Layer 10 of a small transformer language model trained on English Wikipedia (15 layers, counted from 0, width 96).
A neuron adds its activation times its output weights to the MLP's output. To switch it off is to set its activation to zero at one token and run the rest of the model.

Output weights of the MLP neurons that the questions are about. A number n stands for (n - 500) times 0.00095.
n25: 659 437 544 507 534 671 494 486 764 484 660 394 427 461 578 420 324 535 422 478 699 531 494 428 636 507 562 451 741 281 568 386 548 349 537 473 649 472 307 587 351 550 480 599 343 542 570 594 537 660 544 413 526 390 409 416 428 332 485 668 401 505 520 223 437 396 399 460 309 422 426 393 518 467 348 326 526 518 450 398 505 528 778 706 738 472 445 328 402 521 749 415 553 611 450 607
n46: 510 513 312 677 399 413 427 616 375 571 362 476 698 599 452 600 573 639 454 363 497 649 380 353 489 376 387 464 484 365 417 557 634 483 474 628 532 631 530 394 796 695 527 733 512 435 630 420 656 581 640 481 522 445 553 567 653 423 407 401 715 450 600 388 373 633 594 549 354 364 318 398 361 533 430 404 550 395 224 291 634 321 431 529 243 373 507 515 405 612 223 656 567 689 311 347
n50: 437 479 576 466 526 489 554 507 477 419 495 436 503 665 589 476 606 231 537 506 610 429 555 431 321 531 520 264 508 598 513 610 397 483 385 578 379 528 335 451 685 490 586 406 508 604 234 525 690 544 648 620 391 618 383 471 521 627 573 413 558 477 416 328 430 322 431 644 337 401 523 508 270 354 646 636 343 461 485 509 470 495 770 473 552 648 646 395 417 407 301 487 447 484 447 519
n63: 525 590 165 497 429 543 471 439 493 300 469 527 578 385 438 561 665 490 713 528 724 556 546 409 462 506 451 376 375 449 613 438 546 491 523 564 665 336 490 638 504 632 416 594 589 487 520 579 537 354 527 550 580 485 484 563 634 707 437 476 498 494 634 523 281 522 554 568 589 590 265 432 487 317 305 590 252 598 522 430 475 614 467 473 631 628 346 535 410 454 583 429 556 618 451 623
n95: 656 689 512 457 615 597 388 437 254 504 534 397 605 683 562 426 394 588 398 564 539 479 517 790 437 483 645 619 400 466 512 371 536 615 736 617 538 358 599 387 648 389 544 460 584 586 665 338 546 617 445 583 435 535 311 383 644 507 624 506 460 506 492 392 529 777 410 588 279 427 433 406 393 456 695 700 463 569 502 544 596 684 454 551 425 394 385 585 589 599 690 467 544 559 419 670
n99: 488 478 362 583 464 519 428 695 595 355 400 426 436 696 371 438 429 596 389 621 504 402 437 454 482 504 600 660 503 338 481 577 357 663 370 405 534 525 457 533 511 552 507 493 446 299 634 653 374 562 468 371 248 518 592 584 348 241 659 439 264 618 566 498 570 722 573 493 526 623 627 364 598 412 410 455 525 398 514 407 485 478 805 411 593 323 718 354 657 488 549 578 800 500 727 761
n108: 585 471 528 566 460 365 520 691 376 448 523 626 608 526 585 571 519 731 429 749 364 515 543 538 525 317 523 426 463 664 561 654 367 558 472 333 524 415 352 454 526 394 610 604 322 349 716 516 508 280 549 376 533 752 543 699 462 436 481 452 576 326 491 517 481 465 423 375 582 599 391 376 574 638 747 601 462 453 492 543 587 418 638 351 434 310 557 458 369 366 637 552 570 525 334 423
n113: 461 543 367 577 632 591 630 475 662 618 486 571 521 310 585 505 572 530 613 94 516 459 589 625 571 276 627 324 499 443 726 448 530 413 386 471 542 698 557 698 606 446 203 403 442 365 386 427 598 393 409 550 523 652 289 663 543 670 429 504 764 429 380 558 343 506 475 480 397 347 519 299 649 592 286 436 577 545 614 568 348 624 683 583 412 450 709 454 474 511 498 323 547 599 550 347
n129: 445 457 533 557 503 590 466 542 691 339 537 690 732 551 417 474 550 457 487 715 355 535 466 459 464 591 594 450 556 558 528 521 482 681 648 407 442 546 424 550 543 591 677 418 518 489 425 784 504 435 707 374 490 457 629 496 465 461 521 548 511 470 504 678 674 567 570 426 555 466 477 499 490 425 400 478 628 227 442 512 414 516 446 635 614 517 573 435 480 423 608 570 561 529 339 411
n133: 449 591 506 625 515 523 444 534 501 604 444 461 435 512 458 417 318 311 669 471 316 781 288 372 547 354 365 367 511 319 495 518 483 625 608 500 475 508 530 375 518 457 576 514 623 536 744 532 673 426 515 561 547 529 601 423 446 432 460 527 512 496 214 543 345 384 584 514 497 541 553 400 467 465 648 482 609 521 496 471 446 558 628 755 465 659 446 310 449 566 493 471 399 186 402 217
n153: 582 499 406 444 544 430 570 475 511 432 432 654 495 576 496 516 632 525 583 469 383 335 560 338 464 367 461 577 480 562 515 385 585 439 593 425 605 471 527 492 580 459 431 293 542 223 510 904 596 478 504 462 532 706 490 604 512 492 419 599 741 428 517 566 667 519 431 457 663 687 597 401 693 616 194 572 464 553 386 509 497 590 308 433 520 587 552 403 601 615 552 561 559 510 521 428
n171: 429 552 522 302 452 522 626 401 271 416 590 424 735 478 516 354 616 568 462 714 828 414 550 311 454 542 579 552 538 418 453 501 363 267 496 580 708 439 534 447 441 193 476 410 614 523 394 699 366 627 463 479 506 514 546 422 185 543 613 540 555 707 395 495 481 504 461 591 520 347 405 585 472 584 642 503 486 488 589 382 507 651 364 537 594 410 706 521 354 637 557 555 426 659 548 431
n173: 530 522 558 565 653 394 117 583 690 544 492 523 351 566 483 602 567 485 602 296 652 514 648 304 336 553 376 435 519 559 550 323 624 828 174 504 462 481 521 558 491 615 433 511 447 637 591 378 652 308 736 353 588 721 657 504 426 336 635 702 436 496 530 509 391 753 507 558 515 532 390 448 633 495 703 426 300 752 383 480 307 436 595 356 524 444 317 624 659 517 771 661 442 418 406 444
n190: 491 283 553 486 520 429 642 466 526 429 341 450 428 488 440 482 457 528 426 517 607 218 617 559 486 653 576 550 572 491 512 551 416 406 677 441 458 420 621 505 346 521 424 440 391 475 480 437 572 513 479 341 469 507 356 337 529 418 575 677 344 345 491 469 603 551 541 371 436 444 364 446 563 610 515 477 279 641 556 586 330 528 280 534 480 300 568 480 423 475 390 533 624 318 498 375
n214: 393 415 456 684 543 448 482 324 756 480 543 460 536 515 478 489 373 548 549 415 537 311 404 481 411 524 558 611 444 588 624 346 590 591 515 612 609 445 584 431 448 347 286 513 634 911 544 541 434 490 574 336 514 509 524 503 346 480 585 387 492 380 669 348 745 489 574 636 463 694 570 690 521 556 359 322 376 558 478 646 735 663 435 569 507 529 438 596 476 597 641 532 384 363 517 590
n243: 445 467 477 504 543 503 656 365 336 652 607 466 529 562 414 590 491 567 460 284 441 614 502 503 442 476 461 591 433 479 674 352 572 459 238 444 488 661 413 356 376 532 501 426 473 627 545 976 447 507 571 536 407 552 455 478 521 388 320 276 315 358 565 571 604 521 420 348 463 630 521 466 514 642 615 645 435 389 406 528 545 466 371 494 483 598 383 622 379 397 553 563 485 475 405 268

Each question names a token from some text and the token that comes next. It shows the activations a of the neurons there, in the order above. A number n stands for (n - 500) times 0.02.

Then comes g, the gradient of the next token's log-probability with respect to the MLP's output, scaled to length 1. A neuron's effect is roughly proportional to its activation times (output weights . g). A number n stands for (n - 500) times 0.00087.

"owned ", then "the "
a: 500 482 497 501 532 497 507 500 746 506 525 502 452 530 518 617
g: 642 443 387 486 450 628 524 584 438 567 554 355 330 672 694 544 556 515 627 384 413 488 461 532 387 554 497 611 427 453 759 592 487 577 407 562 500 702 399 356 577 383 473 491 402 506 352 601 381 509 573 398 561 673 479 353 410 362 381 687 373 522 255 514 648 515 341 356 616 428 294 425 486 644 420 657 462 321 673 523 449 488 386 512 809 473 540 268 544 525 499 288 649 451 503 196
Which two neurons, each switched off alone, lower its probability most, in order? n243, n129

"es", then ". "
a: 519 512 515 523 377 497 498 513 501 465 491 500 498 513 332 487
g: 719 678 659 446 451 430 491 493 482 477 518 584 547 520 706 570 605 423 105 323 398 589 574 716 470 530 523 428 438 441 576 555 646 593 582 343 568 73 758 518 352 419 507 499 343 434 513 525 678 524 575 599 548 638 556 481 443 655 613 470 610 499 499 694 429 298 586 461 487 305 652 587 573 534 623 604 421 437 508 467 446 535 546 649 494 533 535 578 395 485 507 655 522 441 759 541
Switching off which neuron hurts the next token most? n214

"ew", then "ater"
a: 499 482 497 499 497 481 555 519 487 491 522 504 516 540 502 475
g: 479 468 588 475 576 442 385 688 448 398 355 613 569 454 590 587 510 434 549 605 539 407 394 390 682 249 511 484 550 587 497 646 510 491 304 552 710 384 454 576 656 672 501 488 617 661 611 506 411 470 477 418 308 417 507 530 455 432 390 520 538 703 660 384 473 270 389 548 561 737 476 699 729 432 589 646 623 456 581 427 493 434 311 434 341 202 571 450 547 619 569 299 661 627 709 681
Which two neurons, each switched off alone, lower its probability most, in order? n108, n243

"ton ", then "Coll"
a: 511 466 495 497 491 489 338 504 520 510 494 415 504 491 523 499
g: 651 734 563 417 673 570 357 496 505 431 363 499 447 578 457 743 400 452 546 413 544 675 244 447 500 603 341 475 417 739 380 542 469 613 668 517 472 585 641 526 492 356 366 417 445 420 517 390 470 495 451 448 703 471 637 503 560 665 354 541 429 351 431 592 664 417 746 452 661 526 606 501 403 567 301 503 669 819 635 624 398 528 426 630 659 482 469 755 561 303 435 451 444 504 520 627
Which two neurons, each switched off alone, lower its probability most, in order? n108, n171

"% ", then "were "
a: 490 500 492 502 489 511 441 500 581 421 498 497 527 656 486 589
g: 498 499 505 419 515 395 508 743 549 680 454 491 600 788 635 515 499 347 317 294 512 595 622 513 524 644 555 597 596 435 488 255 350 392 516 379 639 291 409 337 639 527 598 429 424 411 642 467 576 435 655 374 441 410 341 322 433 492 426 522 350 709 565 503 660 361 550 382 415 525 628 513 533 628 551 425 465 522 707 458 302 506 450 413 257 476 658 482 638 265 550 665 484 720 548 454
Switching off which neuron hurts the next token most? n190

"to ", then "it"
a: 483 460 515 500 503 488 519 507 756 499 660 499 489 561 515 501
g: 525 433 516 556 467 563 544 526 498 571 464 715 620 541 540 535 574 517 440 575 632 604 246 741 504 560 547 540 670 669 592 395 644 431 284 629 348 318 316 570 479 606 542 690 402 478 472 515 356 613 603 907 450 474 352 536 565 495 549 403 305 285 647 569 469 306 490 717 559 563 520 523 387 452 518 465 418 611 384 378 337 487 463 515 421 369 756 563 549 653 455 436 431 685 612 617
Which neuron, switched off, raises the next token's probability most? n153

"British ", then "Lib"
a: 496 476 504 499 523 490 488 499 560 493 480 521 492 512 515 435
g: 406 609 474 415 484 699 224 497 631 511 390 394 464 592 510 613 387 335 330 782 320 438 525 411 400 564 426 577 371 438 559 611 356 633 473 645 495 595 455 534 678 363 458 499 404 443 585 329 494 307 566 555 500 341 777 354 551 622 361 521 652 532 450 461 483 444 388 580 612 496 413 446 139 729 623 374 533 688 531 660 569 344 561 524 597 408 442 623 432 521 552 351 550 435 647 526
Switching off which neuron hurts the next token most? n243

"Cre", then "ek"
a: 520 502 510 487 367 510 468 499 650 502 509 490 496 491 497 490
g: 682 465 291 681 525 496 400 448 502 386 531 507 415 541 332 395 447 449 546 717 747 462 806 439 246 501 529 507 587 448 428 567 402 526 441 773 302 468 314 603 567 508 736 528 523 495 433 612 425 590 629 629 494 670 251 413 623 629 473 525 471 354 272 627 449 676 655 545 454 505 417 464 559 610 621 352 616 672 609 560 449 315 455 588 406 414 436 687 386 460 562 467 428 555 493 449
Switching off which neuron hurts the next token most? n129

"el ", then "B"
a: 501 491 488 471 506 484 253 505 523 511 489 502 505 500 478 616
g: 677 437 353 537 545 693 143 509 548 485 433 406 408 409 637 543 531 411 602 811 380 445 576 349 462 392 392 664 446 503 342 470 449 502 491 695 456 548 458 524 412 378 470 488 535 585 566 543 443 401 539 256 392 547 637 389 561 373 358 842 606 678 314 546 610 673 463 698 625 521 509 472 475 622 482 588 710 733 522 580 401 500 465 290 533 405 658 454 491 541 494 405 364 538 556 567
Which neuron, switched off, raises the next token's probability most? n243

"N", then "ative "
a: 481 497 526 500 332 510 501 507 510 490 521 506 495 478 499 505
g: 498 734 314 688 571 416 588 573 429 368 472 408 709 406 572 570 337 645 643 475 545 503 369 307 539 441 566 602 545 402 474 549 344 483 754 622 503 555 371 592 284 567 512 420 659 491 529 447 579 511 499 516 478 400 547 546 326 359 565 591 610 726 588 362 487 693 319 607 352 536 485 518 372 653 297 462 531 164 655 631 677 449 414 229 559 587 353 461 543 559 599 405 503 560 437 466
Which neuron, switched off, raises the next token's probability most? n95

"The ", then "album "
a: 479 501 478 508 484 509 503 519 704 495 540 440 494 497 486 507
g: 652 496 505 447 621 520 524 433 621 588 394 304 539 639 451 699 513 554 520 557 524 650 311 635 823 353 607 637 374 594 336 553 607 586 473 529 471 414 485 415 423 606 646 430 687 601 384 351 532 579 500 474 656 351 440 627 613 280 608 228 803 610 656 589 433 455 488 474 532 669 371 672 411 524 562 431 670 434 528 711 597 584 651 637 468 429 469 665 474 522 470 567 403 447 664 390
Switching off which neuron hurts the next token most? n171

"Ma", then "ur"
a: 461 483 441 523 407 477 492 506 593 475 489 489 494 495 489 499
g: 737 613 486 625 543 483 469 694 497 481 576 294 627 359 591 553 470 574 457 446 376 751 537 350 584 680 366 615 663 472 571 559 635 439 474 634 514 449 423 476 655 486 542 453 497 498 648 509 647 370 619 533 625 502 427 505 528 242 609 506 771 528 546 738 713 691 522 445 399 585 689 512 387 597 431 583 268 706 298 455 559 396 362 374 541 450 514 646 327 440 546 492 643 366 647 387
Switching off which neuron hurts the next token most? n50

"Th", then "al "
a: 499 501 470 533 501 499 478 508 586 501 508 472 512 510 513 503
g: 462 599 717 541 512 686 425 462 669 610 516 496 571 649 438 584 513 526 370 368 662 565 550 547 410 376 403 560 424 705 571 455 625 532 400 557 522 264 240 714 542 436 480 539 483 436 455 502 632 478 448 625 446 448 433 350 581 324 810 251 627 449 408 523 578 198 566 397 537 427 281 520 430 486 465 454 351 493 505 484 464 602 688 461 758 528 457 263 444 472 308 512 638 460 313 560
Which neuron, switched off, raises the next token's probability most? n50

"umb", then "ri"
a: 506 505 528 494 555 491 563 531 498 509 521 504 481 501 499 482
g: 684 397 510 513 379 396 442 559 519 403 784 513 500 442 455 523 528 319 718 518 480 576 447 438 774 414 619 705 453 746 614 437 631 281 588 580 485 733 548 570 773 483 436 449 480 413 522 600 630 438 485 561 557 577 514 572 404 638 568 594 363 501 807 450 559 590 453 575 256 615 603 372 303 477 458 380 571 476 483 670 518 657 498 618 448 399 360 724 594 580 509 708 476 570 457 481
Which neuron, switched off, raises the next token's probability most? n108

"vely ", then "sch"
a: 471 500 506 496 514 499 486 511 581 523 613 515 486 564 486 510
g: 461 476 322 687 580 626 497 468 462 507 652 675 552 354 591 566 795 548 426 506 554 527 469 500 671 493 499 689 304 576 560 580 515 565 496 508 552 385 525 528 385 434 413 473 703 251 755 515 476 478 380 447 436 710 593 371 471 589 377 237 569 689 471 572 715 637 631 542 517 382 527 368 445 381 599 207 618 369 460 622 665 516 546 485 576 478 363 740 526 571 368 408 330 375 576 509
Switching off which neuron hurts the next token most? n25

". ", then "The "
a: 489 322 510 499 493 507 507 513 608 503 494 500 487 564 524 518
g: 645 523 415 589 453 500 580 516 416 353 343 616 500 599 474 599 723 325 447 484 534 540 507 463 554 667 588 725 460 410 491 654 639 547 742 418 478 372 545 581 112 581 528 355 569 661 351 558 477 470 514 623 516 608 460 241 472 603 432 454 468 458 410 463 494 547 252 366 519 488 462 374 701 483 337 646 474 514 589 570 643 576 597 228 460 513 459 376 564 240 410 457 400 402 611 258
Which two neurons, each switched off alone, lower its probability most, in order? n46, n190

"in ", then "179"
a: 500 500 519 498 528 201 505 507 652 477 681 495 459 540 502 501
g: 355 389 589 466 505 556 456 353 599 538 410 483 538 458 540 507 487 539 521 486 387 468 337 568 484 616 495 606 570 499 479 671 611 162 588 372 414 472 629 774 856 434 421 496 386 632 675 412 570 680 596 627 523 296 326 521 444 688 483 501 396 475 387 617 383 513 516 417 550 443 618 699 277 453 637 390 513 456 313 358 448 586 641 365 419 477 301 536 370 787 602 583 529 380 565 523
Switching off which neuron hurts the next token most? n99

"en", then "ess"
a: 505 482 482 560 531 504 592 501 502 506 489 498 226 493 458 470
g: 504 441 529 477 627 780 522 442 532 508 590 373 589 693 618 415 545 461 467 355 564 713 334 578 524 619 512 449 470 608 504 559 434 434 547 692 679 440 516 420 481 739 570 538 390 573 262 505 292 468 587 500 353 472 361 582 260 431 503 365 566 399 415 629 371 438 413 631 502 773 611 566 550 661 518 668 602 415 364 428 409 398 362 637 272 598 397 624 360 484 560 283 603 472 683 293
Switching off which neuron hurts the next token most? n173

"ing ", then "any"
a: 485 436 496 491 512 533 500 524 552 549 501 508 476 531 337 585
g: 487 434 368 344 538 466 653 460 465 332 842 415 804 342 690 557 468 566 311 618 554 354 468 613 467 586 452 529 562 592 519 469 411 463 397 341 513 395 303 440 852 673 482 466 430 501 493 452 339 450 492 596 605 585 500 481 551 422 569 527 592 390 570 601 557 307 521 471 485 549 392 320 543 196 606 619 439 787 657 452 555 448 528 384 497 647 497 610 476 682 423 487 368 439 587 413
Switching off which neuron hurts the next token most? n214

"long ", then "been "
a: 472 481 506 476 508 505 500 519 697 501 507 484 495 560 414 507
g: 655 495 405 363 449 436 399 513 452 485 216 546 591 738 425 707 485 600 306 349 467 476 399 335 483 351 440 726 484 407 490 356 553 383 474 422 433 429 500 209 684 637 579 464 414 511 357 387 308 566 467 535 440 419 481 642 583 434 681 454 687 496 328 723 617 589 590 302 559 464 363 610 686 524 583 407 488 623 523 600 395 276 673 508 571 568 508 513 362 377 438 576 404 326 484 635
Which two neurons, each switched off alone, lower its probability most, in order? n214, n25

", ", then "due "
a: 497 408 509 496 499 509 511 504 656 574 488 497 496 580 373 489
g: 548 471 532 537 621 326 432 342 368 514 547 575 647 225 470 674 584 544 502 549 347 514 792 521 555 519 464 625 586 629 568 453 713 683 596 523 571 479 552 538 628 490 257 456 526 426 465 480 269 444 580 561 506 521 398 736 636 412 577 512 476 484 639 540 366 171 803 596 372 520 550 544 538 172 677 508 560 459 448 602 523 389 416 532 589 516 591 621 539 486 354 674 368 590 473 574
Which neuron, switched off, raises the next token's probability most? n133

",", then "000 "
a: 491 503 345 520 516 501 496 531 503 518 503 477 492 542 496 493
g: 567 252 448 391 482 674 677 498 452 495 385 387 669 182 597 490 444 264 428 677 437 286 313 508 401 309 612 680 427 524 565 344 323 616 494 487 590 501 533 475 513 652 430 658 483 338 466 435 481 446 403 545 372 676 582 485 505 377 543 473 490 553 692 553 540 486 412 609 465 579 462 618 431 498 259 514 615 720 362 258 644 418 353 428 477 442 704 697 491 573 617 490 508 389 484 360
Switching off which neuron hurts the next token most? n50

", ", then "also "
a: 499 464 500 501 500 508 504 497 617 546 482 503 497 508 453 486
g: 453 493 622 425 570 639 540 558 448 817 392 351 419 600 575 431 470 343 685 435 418 424 265 390 591 423 362 440 332 410 589 603 513 460 548 457 407 662 389 569 636 459 315 645 428 499 565 483 594 315 763 704 430 536 494 719 463 230 374 287 518 456 587 555 580 630 433 466 560 502 681 538 693 585 503 283 478 431 492 478 515 625 535 547 444 522 420 535 680 281 530 516 538 347 293 659
Switching off which neuron hurts the next token most? n133

".", then "30"
a: 539 506 495 542 528 506 504 506 506 540 530 488 482 510 509 477
g: 351 540 666 543 378 302 506 496 469 397 709 471 598 608 784 394 527 597 574 438 487 727 414 422 566 285 442 453 528 276 449 574 427 508 682 585 430 444 473 572 511 303 449 383 557 533 568 508 324 602 681 460 494 632 424 526 617 519 220 571 470 554 514 405 327 363 676 320 588 597 614 399 433 394 499 776 384 618 727 475 480 543 553 584 598 393 561 594 846 502 454 525 550 490 434 394
Switching off which neuron hurts the next token most? n133

"tion", then ", "
a: 495 513 501 500 403 502 459 493 494 471 479 468 511 503 544 493
g: 411 390 236 439 464 556 685 546 515 428 359 521 507 349 371 546 698 541 658 676 602 432 543 256 478 492 370 399 394 513 405 385 439 514 379 670 450 845 375 619 630 448 698 545 711 592 469 434 674 487 290 441 600 333 522 426 444 461 529 506 358 432 454 413 559 617 556 535 634 609 443 408 486 504 292 585 566 532 228 441 523 368 442 327 493 491 476 342 491 338 499 382 316 569 344 333
Switching off which neuron hurts the next token most? n95

"ting ", then "a "
a: 494 498 509 499 503 495 501 534 558 516 506 508 489 627 487 703
g: 424 605 420 430 534 475 582 706 449 440 279 258 567 668 613 622 298 512 544 399 491 493 594 530 410 409 577 709 555 446 742 556 329 454 572 716 442 568 541 276 726 519 642 623 488 559 622 489 567 343 449 674 387 387 549 405 524 667 711 511 474 517 260 479 653 494 322 376 447 426 343 385 547 503 416 564 434 381 701 340 534 482 474 322 675 314 361 369 445 510 394 399 519 459 430 393
Switching off which neuron hurts the next token most? n190

"I", then "st"
a: 488 518 464 521 476 521 510 517 653 651 507 505 474 511 477 508
g: 435 489 296 577 387 437 668 490 563 474 507 353 622 367 575 678 545 361 552 412 518 531 280 335 475 424 529 774 515 714 572 502 670 445 656 602 459 630 586 825 317 434 554 454 339 409 596 512 474 287 488 505 300 664 617 498 351 194 396 388 434 492 613 475 542 392 400 527 615 580 558 531 489 496 605 439 238 486 452 493 444 223 568 461 533 499 584 548 643 613 470 512 408 426 315 573
Switching off which neuron hurts the next token most? n95

"dam", then "ages"
a: 891 534 520 509 488 506 498 498 589 534 512 495 459 476 400 502
g: 519 372 410 642 617 336 480 346 635 525 570 539 511 668 487 412 530 651 382 696 510 392 394 517 352 512 561 661 655 538 337 485 571 569 426 844 431 527 614 320 514 604 449 450 392 268 599 479 512 347 569 330 392 374 164 353 411 267 705 659 390 351 513 537 501 553 668 407 385 578 660 558 653 528 407 527 547 690 536 675 390 370 624 527 501 554 483 588 577 620 484 533 535 403 559 544
Which neuron, switched off, raises the next token's probability most? n214

"the ", then "ch"
a: 484 507 500 501 502 497 521 519 676 492 529 502 494 515 517 504
g: 507 611 400 718 500 603 652 715 571 415 401 512 619 314 381 576 353 417 412 401 426 474 413 628 347 301 537 483 323 554 569 648 589 406 556 611 471 691 572 660 327 488 391 567 567 464 692 519 581 531 379 250 499 570 571 635 542 693 416 485 489 379 623 585 651 513 589 403 538 343 498 359 333 448 462 332 402 370 670 413 822 617 318 537 472 448 718 614 437 449 365 345 586 473 525 596
Switching off which neuron hurts the next token most? n129

"popul", then "ation"
a: 525 502 244 515 199 504 489 523 656 535 326 467 472 493 534 499
g: 298 539 478 603 552 470 703 412 545 558 652 601 329 533 303 709 355 481 587 582 373 591 543 272 677 545 352 730 554 593 474 438 579 513 601 434 579 482 518 601 505 516 440 570 441 452 592 490 593 649 606 480 515 532 575 392 407 621 198 413 681 541 513 575 398 316 420 481 435 642 640 551 469 516 451 237 878 434 603 430 548 612 527 377 617 443 452 533 446 345 555 333 415 544 541 797
Switching off which neuron hurts the next token most? n95

"il", then "and "
a: 502 483 695 493 518 507 483 330 447 502 517 544 472 505 494 517
g: 517 405 637 468 480 645 601 455 469 548 813 363 342 642 535 656 597 674 351 410 753 514 523 507 464 570 367 626 710 669 329 494 411 709 654 447 509 325 590 412 415 463 510 440 314 545 476 523 408 483 441 657 329 370 524 306 548 413 656 478 439 505 508 353 462 459 621 307 442 551 731 391 393 562 312 631 540 542 622 552 718 521 400 333 408 635 506 484 363 553 587 384 452 581 274 430
Switching off which neuron hurts the next token most? n113

"Dem", then "ograph"
a: 505 522 434 544 502 692 497 507 634 489 509 481 487 705 502 496
g: 553 572 568 441 479 302 511 582 493 622 494 393 445 430 662 460 553 566 529 391 644 579 517 597 500 443 389 455 509 514 681 435 675 567 685 362 544 520 425 594 817 603 577 607 635 541 434 365 464 568 321 627 472 536 439 582 452 198 628 448 397 551 489 639 399 477 382 332 466 542 665 574 776 704 387 574 557 364 515 584 685 587 487 319 596 667 489 336 513 635 680 799 527 439 625 710
Switching off which neuron hurts the next token most? n99

"J", then "on "
a: 472 485 534 542 495 498 487 521 612 528 465 474 499 530 512 515
g: 330 630 320 741 340 504 516 452 451 530 471 601 336 415 420 551 525 619 499 487 262 666 540 566 518 607 526 404 645 449 308 315 667 411 494 537 519 408 534 507 512 452 348 478 464 485 515 591 620 430 609 722 322 358 630 663 447 740 573 442 501 411 519 500 753 414 696 400 451 233 327 347 441 343 634 474 453 344 710 349 581 545 447 544 409 519 510 673 651 448 331 492 340 529 485 354
Switching off which neuron hurts the next token most? n129

"t", then "; "
a: 508 508 505 522 525 481 531 517 556 484 506 317 514 484 507 470
g: 520 387 619 305 417 371 362 674 551 334 395 696 522 576 512 554 502 457 540 405 739 591 625 544 373 625 572 474 579 454 456 482 418 423 550 709 532 664 616 465 513 626 349 428 417 566 516 450 258 479 612 354 455 558 455 549 494 316 595 397 743 390 607 618 462 354 514 657 391 399 287 262 743 322 542 536 583 574 577 453 483 169 517 601 544 611 721 448 457 588 551 713 532 570 471 454
Which neuron, switched off, raises the next token's probability most? n171

"The ", then "first "
a: 486 504 483 518 484 513 503 530 713 499 529 498 493 497 525 505
g: 561 342 365 404 624 538 386 573 439 589 392 422 354 577 501 297 494 417 409 332 490 423 487 483 432 581 445 618 598 553 798 365 645 249 741 495 434 620 569 499 577 386 493 498 534 469 493 536 486 327 440 403 479 475 487 864 555 430 676 386 674 586 387 553 514 554 519 569 567 498 626 330 446 540 525 488 783 482 648 528 428 612 485 395 353 470 192 680 517 534 524 489 646 547 330 244
Switching off which neuron hurts the next token most? n113

"% ", then "N"
a: 502 479 475 518 505 522 493 492 521 485 575 499 504 818 496 500
g: 715 415 323 772 599 357 354 369 471 687 583 625 446 521 408 593 451 539 368 393 285 542 523 464 340 308 395 521 331 428 473 504 583 486 579 418 413 332 335 449 594 237 617 534 413 443 609 580 587 426 670 416 394 482 400 489 324 418 417 572 420 553 387 431 423 632 650 379 483 460 691 383 467 485 450 430 656 639 631 388 263 551 564 210 476 611 476 249 506 687 472 473 518 530 385 485
Switching off which neuron hurts the next token most? n153

"the ", then "release "
a: 478 513 498 485 492 505 510 527 676 501 519 467 485 526 504 506
g: 413 161 609 376 562 363 441 603 504 522 338 445 467 409 401 627 538 473 469 440 518 510 474 373 608 501 585 552 301 772 405 742 366 524 500 446 634 478 568 275 414 391 678 390 565 452 319 440 523 526 413 359 475 304 508 515 794 412 499 586 525 653 604 528 492 528 544 467 578 481 665 663 424 509 387 522 653 541 389 791 649 593 596 349 317 415 484 738 407 484 423 544 361 480 598 658
Switching off which neuron hurts the next token most? n25

"they ", then "released "
a: 481 507 504 495 504 518 497 482 757 534 468 500 507 505 501 572
g: 656 552 240 584 448 636 508 635 475 273 455 331 643 423 573 707 491 437 593 477 669 639 434 486 594 626 543 479 562 576 468 618 489 501 579 734 498 696 564 414 373 354 486 733 446 607 366 456 653 405 334 344 463 379 606 599 780 535 500 369 517 300 546 316 373 515 492 390 609 409 462 617 357 502 549 518 602 522 569 616 401 694 446 306 617 418 569 662 392 549 423 600 377 322 697 453
Which neuron, switched off, raises the next token's probability most? n129

", ", then "We"
a: 506 123 493 502 473 515 501 524 651 488 496 509 490 504 410 482
g: 481 504 392 392 573 467 214 498 471 436 627 378 676 405 599 527 577 590 460 628 284 581 541 610 379 400 494 703 529 588 384 418 592 326 600 469 594 417 442 613 622 498 481 560 217 516 618 359 619 512 384 256 636 429 591 700 459 615 85 501 357 675 374 503 333 532 562 481 546 409 511 585 402 528 495 539 590 749 534 408 512 659 543 622 577 331 513 635 377 492 461 491 401 453 668 585
Switching off which neuron hurts the next token most? n214

"An", then "arch"
a: 501 491 461 488 523 513 489 488 662 466 503 502 488 505 499 517
g: 460 642 613 537 555 629 628 463 450 484 346 451 478 713 605 489 668 397 564 442 526 323 362 406 566 717 589 681 339 293 528 533 671 517 328 545 464 577 368 488 674 537 510 363 722 673 446 492 546 718 692 544 494 495 534 554 267 506 588 668 609 464 560 533 363 466 364 536 502 665 502 541 411 632 482 690 392 684 463 626 634 446 503 560 688 336 540 543 661 543 541 459 729 376 724 298
Which neuron, switched off, raises the next token's probability most? n129